Layer 4 of a small transformer language model trained on English Wikipedia (10 layers, counted from 0, width 128). Numbers have three digits each and are written without spaces.
Take only the direct path to the model's output, skipping the later layers: a vector added to the residual stream pushes a token's score in proportion to its dot product with that token's output vector.

Output vectors of the tokens that the questions are about. A number n stands for (n - 500) times 0.0064.
"?": 522565509406465452502518487487477448535538578516480487484602588537450462449513518472528462533492487500502524522449439472435484553502460456502535554474541490484475466452444463484510461530519446514615461485487390510546514541476448479502543537521495579417484452520529441560453589556487566521497509381505519478452427497515533503441483542486501465493498484505514505595612512552482589554478
" debut": 523517450477512387572618481630610464507520520598541540516561560412462361570527436594508496530408526512506543520546542474487446510517474473426527478457610466507584468490434470377515557436482359434518447483463470425524451545577485499502625523513463578329335416554432534381510480495462547502441529511467488484497471528598549577437443554597489471535504494499537480500456551476536533493642
" Act": 481564496401542544575532536506594482517471596512501377537554514498430552547455398508501423491515490448486580478426533502446493483512557420455595549546616527483586445457579479404415557458456499475537461457487553460538525493462454530483562561504467525461507514479407456569555430526533461497500460530506457423447538514577583428535450397459440506490521480547560437578520527571486458523517
" series": 508518485519459437564550465499572479468487552451558510543624602497467501523476496498516475534515474452508594461590524468453458488500474472457483539424651429502519445494453487510449509441476526376547455507567488458569471489550585471577518517521457573401461483492517454537527532500511507452438405512494466401496494443538572481516523532532464556463497479513450468557465530521506499515549
"ꦿ": 452558568340599389821733588635973344599339561529410270772723629383332393545362358705745474669380176502218759266853677561317278770578255374152798683412505330422686346162581462507287602231302543360636358754230480335716206805572309599394619594568279809291227604358567342534660469423323793522561335596202207272230489406676589423561435383564359505765601538674731236793701755740648450441622
"Ş": 450479484450502517592527544534546455565471523513454472574556584430495522544436507523625553539482361427367526436600562431447448596622402484502622560484571380450564421488543404399500579480433500524541433496500484456502453626532460499479511451608431498423493487507552391469517399570519559449460477537398426471388500539565465429604513436563437553600538453544523480553546521532555471482585
"ヒ": 434535489428547409578598518578549452548413545534447419585584556448452547527479442634554519548470449522423588405613534429423465552538440461441536559463568404474589505439540490421455521412434535436580455561439484395583441628539462479450525526542410594407398501425502413495536520545452539464538489516452444422415442473527545474573462503546441502585496518530573419592570525580612489474556
" than": 482471600462449388561551444546517485493570523481525436511508551516425496504496473535598448621538416503379529480582446484456465645533431501501475490385408521479571430406579614408465545482517478578501460612434412501538403518495533516491525518613471560429445621509494403524462587530438504508576633401517514400512479460474523574481387369509461565499496472526507515528490562621564458538447
" Association": 442540498460533506578534572507540475494440541576484425576526551436400556467467418559491407546403440432538585419508545551444368453472473467496624549460580490511547567405552456420391537528416528511535468421486504447521534515449475488445573631533503588432524541455488500539541425543489481421486436624474457476514562436532473464474420540591455512504495520579549446529488541613496465557588
" Music": 447564486466558507549521515466560416466476467522488467551488537496462494480474384534501542501419493511469619466516576495479462472526488534369603568499655458420603416375479558442534493480456490509482476448533497441498557529455501567537516514549456554471421503491510452511495483470380485525504485529501465508491436471558522444471480570562397557497569516573569449538495512599500565565476
"====": 559497590486541488577611521517571480454535580398439526583555591451525434523421447486496554477474532468506523444569558408435445570533413383367558437406517511498455430416582471485504489502442562527489537426498560434540347524595539497495600471500554471494574544554534531465559456476377500420513470554390477462496549366628547508568526403475502478484456499573537397610589504604494487526439
" number": 485482457532462520467528457592557429521540514482518461515538477545519470542506492438516454552492407478459543422526582507484469457492471463496504485417509488497589484407555482534570471501517511469511491514491503487558539479514450508534526436462377603477499492528480557477512512481383578457477564468493464434537468518541534438506541454542543465567480457585467450502485564534592541484586
" years": 500537621406554428498569452532544527489518520435530489496509534456441553505455522442621413581490406465440531454549534410490542538495529370433500563543494524480556471453450494476477481410514433461530525525465389412535457519495472400519536425519561684503486468449512513554456545555495522529498557460478450416528545457576487396537538458474428468574575551596476594486614528568524459507512
" Born": 510566537456489497518503521607672396494509503509403517595458495468380586505469440537533520492460504466421569453565506413467494540470392549518466576537561395528568493438467475424443547517441510494465450517486494469600484545417521561444486574558511589487420504417495510490446427555493534488458423501483398488556497400518501517512449500557447535480607516592489408565599536489554516539584
" month": 464496511419524509512584485583592484471518535428471527524599574468452502497459494486563441552485430485449526454566505446477515558505514385375500505524486475491544411497551525430392483434551469399533528568543447461510457522489486376514477523534510621553491447490588540460555518555473569468473479445505419399488477513515520411612540486446505544589541562516520564488564541530492469466514
"weight": 527480482372497429602581515466481481575465562546545481475571636437415425547460555508631552589513451496517430365583569607385446528486426434305524585435535433493503491483497485503462472505454428533466521588424539448737406570477465595489453534497469611339438486352462467492603563513515461431375527609492499475493450404556437514511499435525472496687532541495584524478553524638519427463606
"»": 548590593391597458467488550440532503508396599563448487511616608460472542424554486621617425534436413465453580464473562462445400597496429483458614532513517519499584443353459471481464491465534431498522397599387449491564464625510396540460599460468351498469457535431482439468540443563417539561506412509428486416511371438527523462457583505557351503572560499657620474580554534569509540571571
" brother": 472541439522518490536564530628567530484457476532512506518566574475456495509499528542540524534420430404467607418488552457459432586555487470466489580434595395470481443487496376464450542521486453483423423546416459496491426522539519480418518550562455618486363451511537466486516526481511616532492454540466529497558559397560433482589432444566374464598582472506506485527518573482506492590580
" career": 554462480518504417615621460592598528422509495553517524535545590471434482478515515448457402570426518419551605451483522390443524493427443452365578554424527400524553509406542479445468578475552452455555382588440396430530451520546388494499580481516508656397430421468432492464529524567412545507448551477453507414566531550586529575540497515614485460580543466552522504499545542478572485520502
" Go": 482553496485484499492466528490524488505536493536478481494531462436498571507447448543482544499539505500498501487461509484512479481530492490489554525493547510487604478461459528412488540501486489522478515488465529497498502489500439571497438526503512534509508475476517499482443526510504518531488501510457460508486508542452473487526462495536430503483499502568521496525529524479558509503477
"After": 516474485515577521607590629543612361489451579475377504546624505474466499551416516484491440472572350604461509443520562422444485601576412495378579461410528387494480527469528398428469435470497422455551453483520509460502489549559470536438570517517546623476457435495510502474555482551515589445447551546420508487437444484505555426549520447507476503512573451538577532566525514569474478557484
" married": 519470494425506502480555542610628470496432567539542497544552507468487522555493500480409603479540428532454552475546523380399435530510359452479555552477572400501411371470441495502500578457441508463529407448421430490472431529521429531440496545482434588491396435485526468592443525575505591587549521471416528536535484576546482513545452424554440472593540452476616488535573570575508584520520
" system": 518543559473518464523543481509520463471483532506545423515534558516466540540536582461548399536462462474513506400504546506461447480489470390469459510468566480466581520453546469441481531480482545418531551542468509482599452492498480476539575532499411525433541537467480466494572534533499497395501519572441488369462560489524575496481503504453510477502454525538496459491513568567504505491573
" time": 549559523500487428565535488500469470538521541446461510521563516538451514473443519490469464673454436502495514450491549425480546513503563439436528522507502462531578501425473531467536517415516485476508462676521531463477397486546433424592460455516487580549531434427439570541517493473452617418474534438540504403434506442520511445486494460467480492533520491567510540436625551566535547493492
" \"": 487530497482496473430542469492583422593457562542527464560587442446505545497615431506505506477477498455471509489532524478508445467529507503503467483508618466462571455469522586443526467493500519479457475487481533487506475454430585411504512449489587486467466504500593537447541545524521529437499490517468539514452531440404522473539447506559496503535486486466553414571466511485549533495531
"serve": 431530538527521447427408501474502523496437574523417509523453553462575477516488447655556447593448440444366497430613519477352543559498414430524572516548530365550525592489472454508442473422410537434479538532476493467657517564493453595425538542514442602437545634468491454551543552504498599491546468536442429458476504459455528479434527495612438566554520418546513342514601516477457506632533

Output weights of attention head 0. The head adds the sum of these rows, row i times number i of z. A number n stands for (n - 500) times 0.002.
o0: 517601351528528480545169383559681260448522712737390526433525568280510536401452534578567738451471475539258661482452577556625368508602503726439538578517681591417676306399487476422415443419506501765367594360529618671414565712558602382315626375572483339530460447194331585219365479468585343615632500469581497483451526635394433612487442529432553591573523628485460548629274490310580660451501
o1: 405419371571512407519400515461462640421524456620560377681522355528549514368514466660406639412512494456470626406409515559575595408623417689529548460536664503259512616441361507675632371562491364640439494566463523433382654504355428557331460553601601482353696470334381559355483477557601685576525308707389410511599361640319385539628526487457537314691641492371355530404568418560554638571556
o2: 425520361352380543377395531624461642406642539579534501453468662490629506531399286380533553462535396413617252401640333550577637651590505416717391640721496482307687463643422407466352544747407453539579496585337453731441526516375470418364606606405392732486536265521681535736585336402500536861604601493563507405424591406492484407534579530372365319450732324433430435560504392427571449509570
o3: 319551515590240438430522562432551634496611405456531647515555500554429637600656716412437265573277644490767567399392433676644447347422528506365537481420716343621796541366485409463356617640632511402502463525530425483440442439395483441741404405284434666400506701529424378284576621667641475504367574540639429537566573585602365432446332537393580473471533599459440484245544575498600272358723
o4: 480413363503448494376503441475449582675511467311398637495549577490382479681562558499411683643860486643301505437536450088610664450537458568439425457591538296544462571425487429404599524629490473383599392428634262404443331351578386517674633484369600608356468254556574604541324424499578455573572488392377454539440498461738391478515490534668628469555592522691683334618563337658552563458564
o5: 357466671667304687514508473437559594552581659552572415724510208403471478318598543510558611499515532317521524472561496700299555562522478786395391621594508523347543608393574592684621337461444536380402343450460488424581461528504458595354441436448448524672365524337376508518637580234452537468649274467587597742425419648357622470483559282484501351687389261340463542634597318616655656433535
o6: 316466631515462389498443297234491469536419420456782772365698335413494662391666499344510178523510520449459467598354436702535451609379500714415478584533634524616530643409528518474383492462715567391645500654421487535715459508541394459553712450489601507373404502301631438479416631459458628355412395314559510516519505541589567585301642540393575306326497577471579522654481428526582420707526
o7: 791459303442506506686528486466494415356633305574537446526710432249405299589363468335380556549355463590538382465367629569570390687638531396312662542494720573508700336696523548417442345591418527548380514420412638426605696456709619624579750311311576509514376603396591540385734469551462415596432526574558421331327847344386439593500462574505479673357636553567559394431326426414620315501533
o8: 505405556390581631721306575403589550634604615431499348294505468539478453419550540629535470512725549418394425494564418657471299519551438381749716383538563407512527451542419425512364486511473360542476446651479643357444654411587334426664481502470428727508504371350507364516647498610591497471441413557577364527505586678475356694479525587526545621381487475460607541449376242683484478414316
o9: 488499395532416683527610392430599522443731439584459794539427537414568298545675398724454220498232380247655422658631529643297406644248383624970363515534423740590834429488282430419621556613430228527533492573324538430580527536369777436307321559526354681670626408576437612655424675603367509455292708600444612437547400505513452574379466644315555541236447276515437453377600787614549233329453
o10: 658329564460618631535510313257464496649617557342545336597564385534493634275459538467498544596604383721458509624431417615436698669468505441550479659601332547623216574557660499547392411542506574239517427542542431409383669351557287353480503757661540512553343466607653565511615504372537440306417518572592532591400603493515405521609521532427390463566372582418602564437369394465419436528426
o11: 419600406626409657420486761625560585536508487556548633437539531314376814471303579613426156417554479539541612440494517626410369535349439399470519379346615506470408388356449402569460551768375517649529455416470612496470458610557775371424478537362257610651472470432744609573575443484571535638514557658487543662464458504562443445383415524532494528492399483341240546595580460421539339477505
o12: 286365515506270600514488502586365570499556506780584652468652529262490633562504705267504329511517406512626526161501631609576525496492568529395369453552423492550649462443429668561469585408678452374440462777528726659611142389690429473696532402557289402669496515350425519364711544418468359469338589469648591531471504468303494683405586533487578416401349561520509598654418327494543338379655
o13: 676478444535384293634458454615547468417548303341506466440385489379709307398577503585530621652465527492384420580530344664630337653491538694457541402507389516565565672247488439582356460566543562467311553627504465429533698345451504502616425583574429572620481476426606628502546434571399574477649533403655703437565513339579556694315346416593515590351562457460377362300489463467608620629368
o14: 392408308413382486334443631540445697233298579458461369673558459570418583434597537602482642490461537341375515605765387623602360389465497607564528358104410419591640370490255461542553622646663495742358636478401506629499448596462777422332588612541359537560508245487599595517474149541670461459605541545539570704684477443724527544359641248460352474545460475412437555425513507525557608646563
o15: 540508494613501280664727614479560537559589402550531607431543434302597667446380483385453552608533411559459715547553477448510311504444342413414520449498538502538439448462629463518661443498470416651619365499451615617367268401380517546553563240354395533638459537460617484534576369482352564596741490367589335511456597533424632517620466517351656629355564530325391521565476447592544400522526
o16: 308233549493453746564332499473465551546409581442702190805632398436564300569475586611444582344512451542375351586652358670512462675722349480630615541391343470427480487656440500417502507621421408679487564522442464553552514563206558653550438651620607378547437516612377522500817444353579454691769315767387478761583514326647342633300500368504340467328426236478572300348407406485409887470527
o17: 391484680518464309562535483648559480401364534556627529515552417565420452565588721224464390666483555550564616537594656501547289385270426530180452477385405508619473598319582470494325598493583394445312401522590515310646556414575426599447505417469650419577189684473598421420462676451402472525498504646430517440470445425611653652514511356420594824869485562237382441422618577526658477527632
o18: 434516548360498572259600607505516298407451619579417620363457481533500634435524726620460608314602578452554672685723322628602462438553500485428604256604454484323287392566265336507665387493439489442485480383408516636625538585409666341261450510329282533536488443493574436381479813589692634381506851356418486531410318710433622315673479456611477464487620515429433638647524443518414631402643
o19: 606450407398563489661417355533482529649442582463574592690244657500391505530616300551542664376588438734645466379522367590477544674462371423591698706627597687528454481478450358410498444409386427449481293615492382514240443641246215538710396547614448417478468380427570677476442579633439557683376518317362611355461571619514326484621562707581421462742543230581566481560519340499592493263576
o20: 404356374480288590363358597856447411658616608556411471590339640472614442605440405534245685554545520554351266356582534447368358455600597615620483401527469621433539406462767493577452780585516467665663373482379636519353562627246603589509439372414363543539335276449624489530521432508499575762315510631512627450373611564389203579638366575404691380661417531697322514610593442333628632364388
o21: 542488485474388538438623593596470443411464219794499572444374511284563340730585563485365470420373416559645774337492606413621318555682601545413590593719554356542658439572530653617787513517501250560461472622465726337564419282425527558180436468235566439396357422048479303427488515596511568448810371635619568592493507614499597561422587507572369596480573365577424452465550313420603594549489
o22: 503551572368422391434501399505480409520554235322478394708316589517329634433414506537516581515486255621463469522436496597522342538471461483398497387578326671522643472672733402391581474614339515616610542531571474492613505867532572496416443485534446370400744424466499525569392306616616232445429312442741537308614571380431633616658306601660700448455372642721673477322661672416396546398532
o23: 622577440440518538623393657528550483603724556564438416483387412428598341332445460491473600468466373597608362395732542482417400412611497605389518564510579454430472462488490563600427555489433575427369565435532568529508691589379458555512466489324572664455334609360506469427608497641411643561494565546531542301352610561202520357651371582472494682757611441463405520343448471327561545558466
o24: 339645439589457437426535597391333711425613611508407497390510558398638378539219328606387385468423524205510351506368319558404539610558514512643703473524727487452717536321510561362362519625386768554571377407629523501400655258407583589689454636258410620576661526543503435531606555411451490383250680501560540471405560395444449567401782371409605508231653619501570656491622475864589404375536
o25: 371563560548357475473610540339318468621454331401711437505791569536294337507574346332462420404586563451753394478258494548577328541619535459747502759605687325557378585532398492307460518395699574662677493543504372252780417400424336514543739394653502510201325544454423424432426571576549542502541539506588518492560746547572525610524479527548416402469589334417718200606498351648628311516583
o26: 462439604413422458437487486465535695202654654528304592612484534589517334314426363593556545488588491520554603395607581404562494694461518612541656324395378402598505568319355579513548353584497486791441648500621605419492565373580417343444647569466533463493623364537407444373291435393569567366575627608386587589522402809463485309516440413561506642392531591427595461516369528512640535445364
o27: 366486702501476424555554545541509510500520446469131567363494462465484307571640624444409480446445613429306389612591708283409652281505729512320447295426533577484655586440708396607626493471463461814427524783323556666521486475647375645863431396391426617570605648538199320564522488542345550358472610595437337413566435595632489358571438538281498584488526573370502333437513538715687580392441
o28: 553279630709504344368555408571358647561428449386389455627572581601441420390592609658531494597428282431388300364416513562486571634373561733364462561492318577558536614382696564777603544509472593549608393493491362601273418332291564628609459443670401460552763493554534638496498475361428639417763413383529583603446446616575413439365415485608505308483524478485514312557580412510430678460424
o29: 543398672618577541670597293446469354553519670532642540339437429467532433361651529513627662398546479423562295367601442319317676379364472502506385470590382577420467500432438444524492526587513568529209456489377482640486580514628646596280470347718591666608399216596708512420257348561355587557434650393303488432455537562569582607519526625606476556740594498438438504512634613552591397365393
o30: 482404588599572330630357510344451583762624841491677621601553731714561350498379552457642253439566597609541454634574339620566566478486594517393423491565332404524371406484466334491391508581448162357431518544625477470424600290664493397567510558435488631446640574408375520412378557560595623599505399424437446398763489503417566487337518641442536492261626705360332387517527548546639267394400
o31: 638546623577531772516686557607655453711349405353629192484465392224482490796347696307426472357660575620642426509416324727489610570497643296357735307381416676504429620721647485277360617661564696474393409556642538508486633285455620516628413272368511468513478574377553500472721669343600620405503295498545624594402623518298462278647427492535625085297541604615658597180272469322429536551266
o32: 537533339451703504620653463630449571540428463788543501644342369363491459811408302683545638608662431803431520416432292303466638544702489617506479590592474513360558628450490658472580535695372253446384556566473363308262427349193480596489391393584766353596614385476422617627427224551189493529695357498567355529450591419569452340658483475563445404227552355675621665642484718479548652414253
o33: 434479594516483377416760402689517431537578564236349678500450283582652372467430593465475656491699290437775450468450559529322436417430433515496623651423396498685572674468679562401386711478521667536408570517446567449411553592624413356273527316528355352318576581470172453550549558369554392492420830461432652515662451553502604411580306724581548516542484350631352424598227751561419556547390
o34: 459369594600431562408398466500563444569763464394469658447450350378653462404240707521645478531641661628491481247598693458470629396435545562595526402461303488551410330526706443656419582583597627435386515483607548428496702104427723371394488578401598509661437729503520546466464373630432515587505439502631496468482728478279347319448530574403482502480480644395447453443444549555696472394329
o35: 402581552549573284580680497537449493640525602381406509340700521704250477556303407504448521528577353412460575592229499545408486391602478322449667672474576472490428628339538368765511519402611557400500389467590437552437455471695187452566640439544490440444514471408368427435565411503503613586380365500620471607622354410570620345600444720716539401571549475678567473580669360595496385591422
o36: 301469351513420368547692429597510551536481782718574350347554509573480578396486424427583426514416782286561540383469573684355500434447617489362410648553349335611432610408497603333162444530394558356515447411341523336449398647577690457453543513515481448409691391525538454567653680584645429579321408594422664572600438402448418527617393546617632529603403518620569613360519695393487366552660
o37: 619617295502445539717346667439357496326553520586437478550480415389535325290576324556411772500481499342519359514562402293464496714660437590604478532480485464627628455435591760488459461512342513779389540395388480648281469887511496524487430402684539575560631354507303405537627330608273435493548632531303529568449623642214502428594439354506404519774524516515315419522517514641570702478530
o38: 539568533485437271301354754429277350580623388319508677638623399473638593510438342476510596496404407475637532521357666394509268508501750550558667529539402448475501596650691599418427571513507359478295732538582326365523654783585326671466470381403458553170572452438325482649507464365511298419181371551517634401657849438288676579565522690727328525573317485633665275639669449531543433460528
o39: 495533624607545571778501568587602536531546280616393609625617580608452363695327532590445692651556398580365540520371380258697547680495437460387606484385228514652400334361572517639515539444482461462396364412628441513322585151468472492532479400617582413546433668519495468416439463614215431503633539469536466430637530636561434272471654455592269578599594610422497371303418504697548529461441
o40: 424408594691435526666855617450631593505504393355450424556508410383694405583190309474389397412594617609461677471444827537417809466445510673347603444521326556399613448371450571202683530521391344574337447445624656251481701400439628485502551369392508451551411382295315532369362628641363653601756467334646552554582518661562453463550519597557627429529499409678510281343575376541716407291555
o41: 624344565567786470539563298389468502576383335401512568585664516303382262421489606569583310603598514554232488415549500508422705397438358572899543472648483561587536526441403595314606444495700292642461588796369170598451455535460549477668450531561616664251647497548372654539595580539232613468484653344692454495319364670603237671526436407399645337352588536517346563634346505607297629400395
o42: 502535535562628527510465532465441560734510739206626608526514304647742411574470663548540860643630465367439352534386567384273560300492298642442473539410315393591302531440678597604521727538566731681368379416382404644346459756522469430320491312609404439480311401596432527355315499412364526595510504429502427619516483405672582423449495296409376395791386375493368401399589695662549732628595
o43: 213636372519203478288595536589479613582450391564663485381764367259576443459487579517406379542462674171362469462756587780640266545549344660368406599593610515600510666414536480628356483766699506498604643556479721551707425257382461674373623385555411547627531655476433303375678331388679500394604614575382309469422464492501235681487502418587535526486450564427404465413368558487621499420526
o44: 706571586557470615428509436535693534451671448391468353438455416374477554378356383373589418411582391463399627454471550681465505308387440465367589645522438621396610378464513307532456388644466691361453617310797565604604582655695415579400549445541399457510480350522652522574317327610566461283388495579601546564579471488441504409620384439773440611632408500677516605832484623393416390301429
o45: 715629761480456449686671568549371458336468413580455374628554566281348413381545463486467495376352354400437695761421507455411496463598665387556459390415576617310665578535433432362588536625441265825393441619451440690568477344354421603368280725581528710601757596683661385558588385365420650343518364645516432472510596499406690366363543312285536413249561465253570448449825665760626269480473
o46: 490322429401500328386585411561410594280569524393598482543389391582571454497479596343344613561444551554657419329510432507504526625600500509626635370406546401528475691470549679344387570657544709477412575612421554291457628499506443397615405406381501509283405617412327477424460288533499610455547564574473621490621334490451516650515499637512416613768490570681679450330429604669464463462631
o47: 605456394427576644446292639266569536601577405431371679504355490459542493451450422652375621406564548474519532677526411591314408576547429542602497619483680636393682380526495600544576404449299302486410481371381482670335505697498429422404505591456473667486401454641512431780615569446452618558408530481500429575352580443584464432357541364547657505513518455540524623593446439455470519516481
o48: 421379419580684380431471554606559272577544585542542500526550423545565406543447595564601620508741567519317494403601555291565616441563417472554307533572452289486469577691502708477802422465318330383558561711459307442475311289318633434364350407606708507466403592607307606619365429507539556433625453583474452581433536510536546487546408452456511499659532278613514324684485594567489604381539
o49: 460609449517329774579770348579526613487471359724536514282441370330419414227557522397388429440342796335522622484673387615493454516384490413337746698623326701514573522493558540741422437450501335511543272634432723637493432579488470534370570422429459489565532470458566351546674662385335602223629457552590580593492515620460391578509507582561482636720473468329266608567371438473488647380303
o50: 546506477453522402466630535396568622541539498396421643558464326418619359468547406713612307533515609389586406582737588535467448607607280475570533410622540441513623601441496586700832503487457281303712606804477579363493538580471448412567623693366456479462345450480405475431456383433639447343681435411314375660516376511687447455462544560456330490241501420662349411456391507550486672511484
o51: 473483341431534501730364561599637591518313459555509357462564457504692663593343406621448470551554564625360692645321227665413530356529542441580510509327853285520483671393482350458675385626541494539682451495403490524352397627651633520609712547387588197248446474556328498412670267509626563578719333525592447464534353416597356359554472677599262439273584537519505368613497394429423581573666
o52: 329593230511595489314323547665590553549470638860370435338478773483331615608399604636470346546519538454390512506434385657531530542541606470578510426584612572465417383444464555563294336486591470563637405488324643615423491555543510491494420455475440562611676440275524482350591577350801651542388555551568496499345460583295455533623456411589626422453460629489385738563487366420399448392466
o53: 621468419528430586688373402305578425659336562445633333398585692372555340483325447574633600384375362435357511498462440607629524487456505489788407619493409416467257334757479407516384513534565545383406363459549377599492491298561678361454607611671326507469245569497774599505399433435438563503724497628507680451642659587713512488308558522592459464647577576384491356614492365412564451790428
o54: 433476434493399538417739564553556416380563527481561648481526441519312494243486495585506719437477397559510591473672520499467716401696370586369499615646387374629294543566262559480758322490720644367560493440398483561544352568307611471236367500582711546634471398515469522698413382517596631397533597319521533496557517468529637386369474512462343556516570249416491457513524691476378532621475
o55: 572476348502317504326439593671547307393590474696415378479668633470456737616461585285441646418590406420625442260592355591603263471661572487557332677522555408532370545533423378553524584571490476601444510666374574653544446628484526526383625303459291520449487442490404453637593485386657700788686419411360512503641387677290559523538382549438310185513528456597531650710273651476582478390475
o56: 718564487397490538406329369494469542492524313401292465537316578414623525371545467635529606356551427546447379603446420402289613470438735467420594332383590653336597347632565441460537337427360462445543502407593486668505615504377464546614423695496608700449701542539556587516599406620366604364443535424492487322615564577430476339473533485640603441461713619563624602596449421385544593524449
o57: 715550422434470473537292476414472481447591445389467334420482351341534476543542436288645700487577495542374586294881532321518533374329533675442606636378373462448506196417486488566498521455520597565220474420671436763465605601518421490477604224319538526507501752634493439668486414598403630605444419347361492396578603694500487339693536427390534491783649519521584569360583540568698487558572
o58: 415372434341565644777553539658449267421528406614501484429466505546498360438540265273494889677457384427483454523405559305613571632685598479378543755424281461313441616696522707585551410468277463619499677302443428507563584389612478638362557463435646349456623253428470544482508468556526600568641625646547441584433499671243610503588421602533316630534363577642289483594365514401639576372294
o59: 544666353427638560439259616539443508456575456459351497502547323604540544465413337701499534415631468441492513490517571478451540676442581522445514544467234608523443644675697478562337417583396617352569519236543411610458519432371418666369426407505357480440746697616394507682642454626631386517486461415351474316555594468308350465545542600578629592630637558440466441581353417512574452579452
o60: 718662394568416151548565667409462521599475367609675373535637175464647595524380524406503545540455626326505434315373596530629499219323600781423329599578564359525607561677530429531356565598542513435095486595307332423520652541687482492383506349384605774448749676472600333446602531519445573554538182384459646246510566585313598341545275440656593319651717437595532667165644602526605511535467
o61: 465484419467547567466510380558543444673519696549448316268363407613368498536502345471435415475490519441360527498562356701367492348502512394560428562613389578505738730521384544378431606470279352411435535625448626528609490682524647472481308469534306605691550425552416590573467621571439401449470570580424418387335419486566734565473381452585643555581580533552543554559557620509476578426530
o62: 579499599513399495400630361431545336356685439604552707759678369288665547573567361555508523451394340573349691535508440372635361557415600513480429423484601405575379547656437409545451586505664628540509652354445601673535559443450669255251679544558431518559443392438448547520338402508464456484809440222485591396511403382413779396310507550578310400385654485539455493715597469401619438578584
o63: 424733177726617614486724526670736412385383530674367511313454328473372564463446471455284574458324551406546429749490501544441609587500598187304346620429522688618323479760725519489420416399256550578575516394440691369711510522534515626332390500531411499579521470414464620515552586523487414436521635589526522606531461431524639495625382650585436401465299595515421587501503528395498461391410

Each question shows a token from some text and the vector z that the head gathered there. A number n stands for (n - 500) times 0.012.

"ers": 559479417652566367475657433510340477650463429616350554383401479656500533543522509602412464525417682539567486460472463569610430355590442440566377564391538558461418471475462467602468528455606533
Which of these tokens does it push down most? "?"

" qu": 515443491535525455479605471613483436533504489513452499459466524451501537524474580643507538532567609466561403473533446478536616466544507556515485602447489441491434502506471502531464549550555518
Which of these tokens does it push down most? "»"

"i": 494525544466634508521478575535447470592554581511455519468641629551356528558647552417378455546346513435455509446496599406539455390509438503533506502384461528460558565529482461524467497471570461
Which of these tokens does it push down most? "===="

"Ch": 536430448649597322495625435493354497683458409596348518355365498647542477556543476537406407506372691577540519522430520549572442317606451390570344548375569603497409497469430351581486480468609517
Which of these tokens does it push down most? " married"

" H": 587481537448606474455498548568457574528479594455504435494492579465462506609473592439419468552435520447521423505610511503494481542470559445511479563367536545524476446517446475523485467543513431
Which of these tokens does it push down most? " career"

" Ch": 504535499603534370604518557527468502423551514508477513493518462526439510593571497476435515552494514377452474505490511486476459368476455548539412421407464678487510448467507479502504538463583424
Which of these tokens does it push up most? " Association"

" Y": 516554547434587502507471568616461519458541611413462461409548486475409497578527585496430501530346556365431462403624492528561549499353575608483575508371522534464493467422543489508433471529511386
Which of these tokens does it push up most? " Music"

" Street": 457556542515527458524556545474512519497507541548522451481476416483381480652577514435454417514498532454415572510458423511519509436505490567520523453433514590509590465480555464448462483459546458
Which of these tokens does it push down most? " number"

"-": 591497482498523454434579399590395519651462428544406477489455684582482571520398536514462566462593639622618414537511434497667519496531547315575401621490496456564360515570471516597415544528552594
Which of these tokens does it push up most? " number"

"hu": 494491532513515456455479551584474512430550662518510454481557473482491549561538567484419427487408547394403413420607565520480483445432536562517530493425533527431489511423535509501475460436550455
Which of these tokens does it push down most? "weight"

"s": 508447526482527517470506470587512498458528543451553429561507525502402513566607502375367462451442549418466415499540437500516480470540440464530508552428586552482530572488456415498442440483517548
Which of these tokens does it push down most? " time"

" ": 516463425518474445515584405466472547626432413574407529471368519593532508493473421500493446495616613561498594571443442467587474385588530464507388582490525514562460492558441397565457541589537589
Which of these tokens does it push up most? " system"

"as": 530540467564525452504527439544368401564573545568483546501501521539485495514515585569561450550472510484558426465506426518541496486568296534530444604390545433518431533513476536477484518484534473
Which of these tokens does it push up most? " than"

" The": 521504590599546439449581482554436603479490539505517454509553536509366539598567477400420465439515552434485497528428423456552527437498470549500485494447497558538572534577470510474492529497560492
Which of these tokens does it push up most? " brother"

"in": 539593567584554541515559498565440488434485565487539451519496513556417527603579521529485500478479533385548452392490504485580552480561457579526560564346531511448527486518517552412480597444568403
Which two tokens does it push up most, strongest first? " Born", " Music"

"72": 580448488588546431518565469498424500486488469510355463507450453479527521586495537515447542494453538563569508501507509514504496494448581430494514495421489522495455490463560556494500482425550485
Which of these tokens does it push up most? " years"

"ger": 452517576550659372407551499524405552419524581531543383491585536490382545576576560357441476469464630462475523522504406473521533494409370481541431537378556620472522617497457481551445506449571431
Which two tokens does it push up most, strongest first? " married", " debut"

" Ru": 566528561488546466406497495536441522532489561507488470452590637530470526585524570364434443465441548423428478525552476466509451477516518443548485549378490541585472501549459500501456457500496491
Which of these tokens does it push up most? "Ş"

"20": 604395438718642338466818388547339615647548512668295577435427452664370500595542718302453480615379729572691332563501333573699374240542322274578427583324527554445406617494335483520418506350675478
Which of these tokens does it push up most? " debut"

"row": 508523578723549381522561499514444623513490534482462446512499503540379475681678464457322352517543527373400508517388468434482468343602421583481563438489541620554533449559507366325411511468474540
Which of these tokens does it push up most? " Association"

"b": 541542505558556508486515467483449495533532559564562589495556502544456444451568411523506513570440455503441562500422443466545441545587506459531474505509503454458582534575370435475426459518476523
Which of these tokens does it push up most? "ꦿ"

"\n": 485498435475546399414547419461465547648421451620371497536360513562476524476380525573424504485521602515533511463483439503561462431489510458525385592422515577524436499521490458617479465518620593
Which two tokens does it push up most, strongest first? "After", "===="

",": 535517476566503454491592486529440494587549509572452555501524479539462498534542486506435520558481508484554473473466507520612530407531456548506450506470467434488516509513485521480442600459558514
Which of these tokens does it push up most? " career"

"y": 426531491546590481393550534548385554381499508469515493484521512516456534624533559537444483455496567549531481484524501505638511499442449472582519523401577469433396479454532552503486461477468489
Which of these tokens does it push down most? " brother"

"ang": 584497527458606501449491531579449559562490574469488441490508606498447506592443596453452487548442537453566433515611500525529469528486553419519479589392531525529457456517437489532495484525516440
Which of these tokens does it push up most? "Ş"

"ta": 562595476495489440498480600538491484439522585466488498505520543461484512620521525402456458511456505339416476530568435484455501459478445500516465486382511546613557408390502418466461435547445458
Which of these tokens does it push up most? " Association"

"self": 491449513558514420540590379630406426581544489501405472490498473582480521506597554545444527473569601494481427454457449544687566440422448550532400520511504389447419595496521479569339608460619547
Which of these tokens does it push up most? " career"

"es": 532522472511564458442519431429427535596474484602402523537520479574422516514479550451422470511428597594560522543535515521563472488508435435564438591467526520518429588529469544536517544492570538
Which of these tokens does it push down most? "?"

"[": 560519528545579468502518467551437518558466517488498438540519578543387494591542571439467491539452564454506481508521431493531554457542409454497461549438529543549490524537466463506416504447546498
Which of these tokens does it push up most? " debut"

"p": 559564480569540424461611544409453461500528503603454511504473430511408550562537558476443471486490568453512518453545477557512469452534440473545511471384464595488537427452503556512506489415507468
Which of these tokens does it push up most? " Music"

" as": 444533523545545460505464447587410508565427557537477454535493572609458459535554529510437460440490600471424412462504591432551483399495459537511483553388568555479440514516496455495407448455581478
Which two tokens does it push up most, strongest first? " debut", " Born"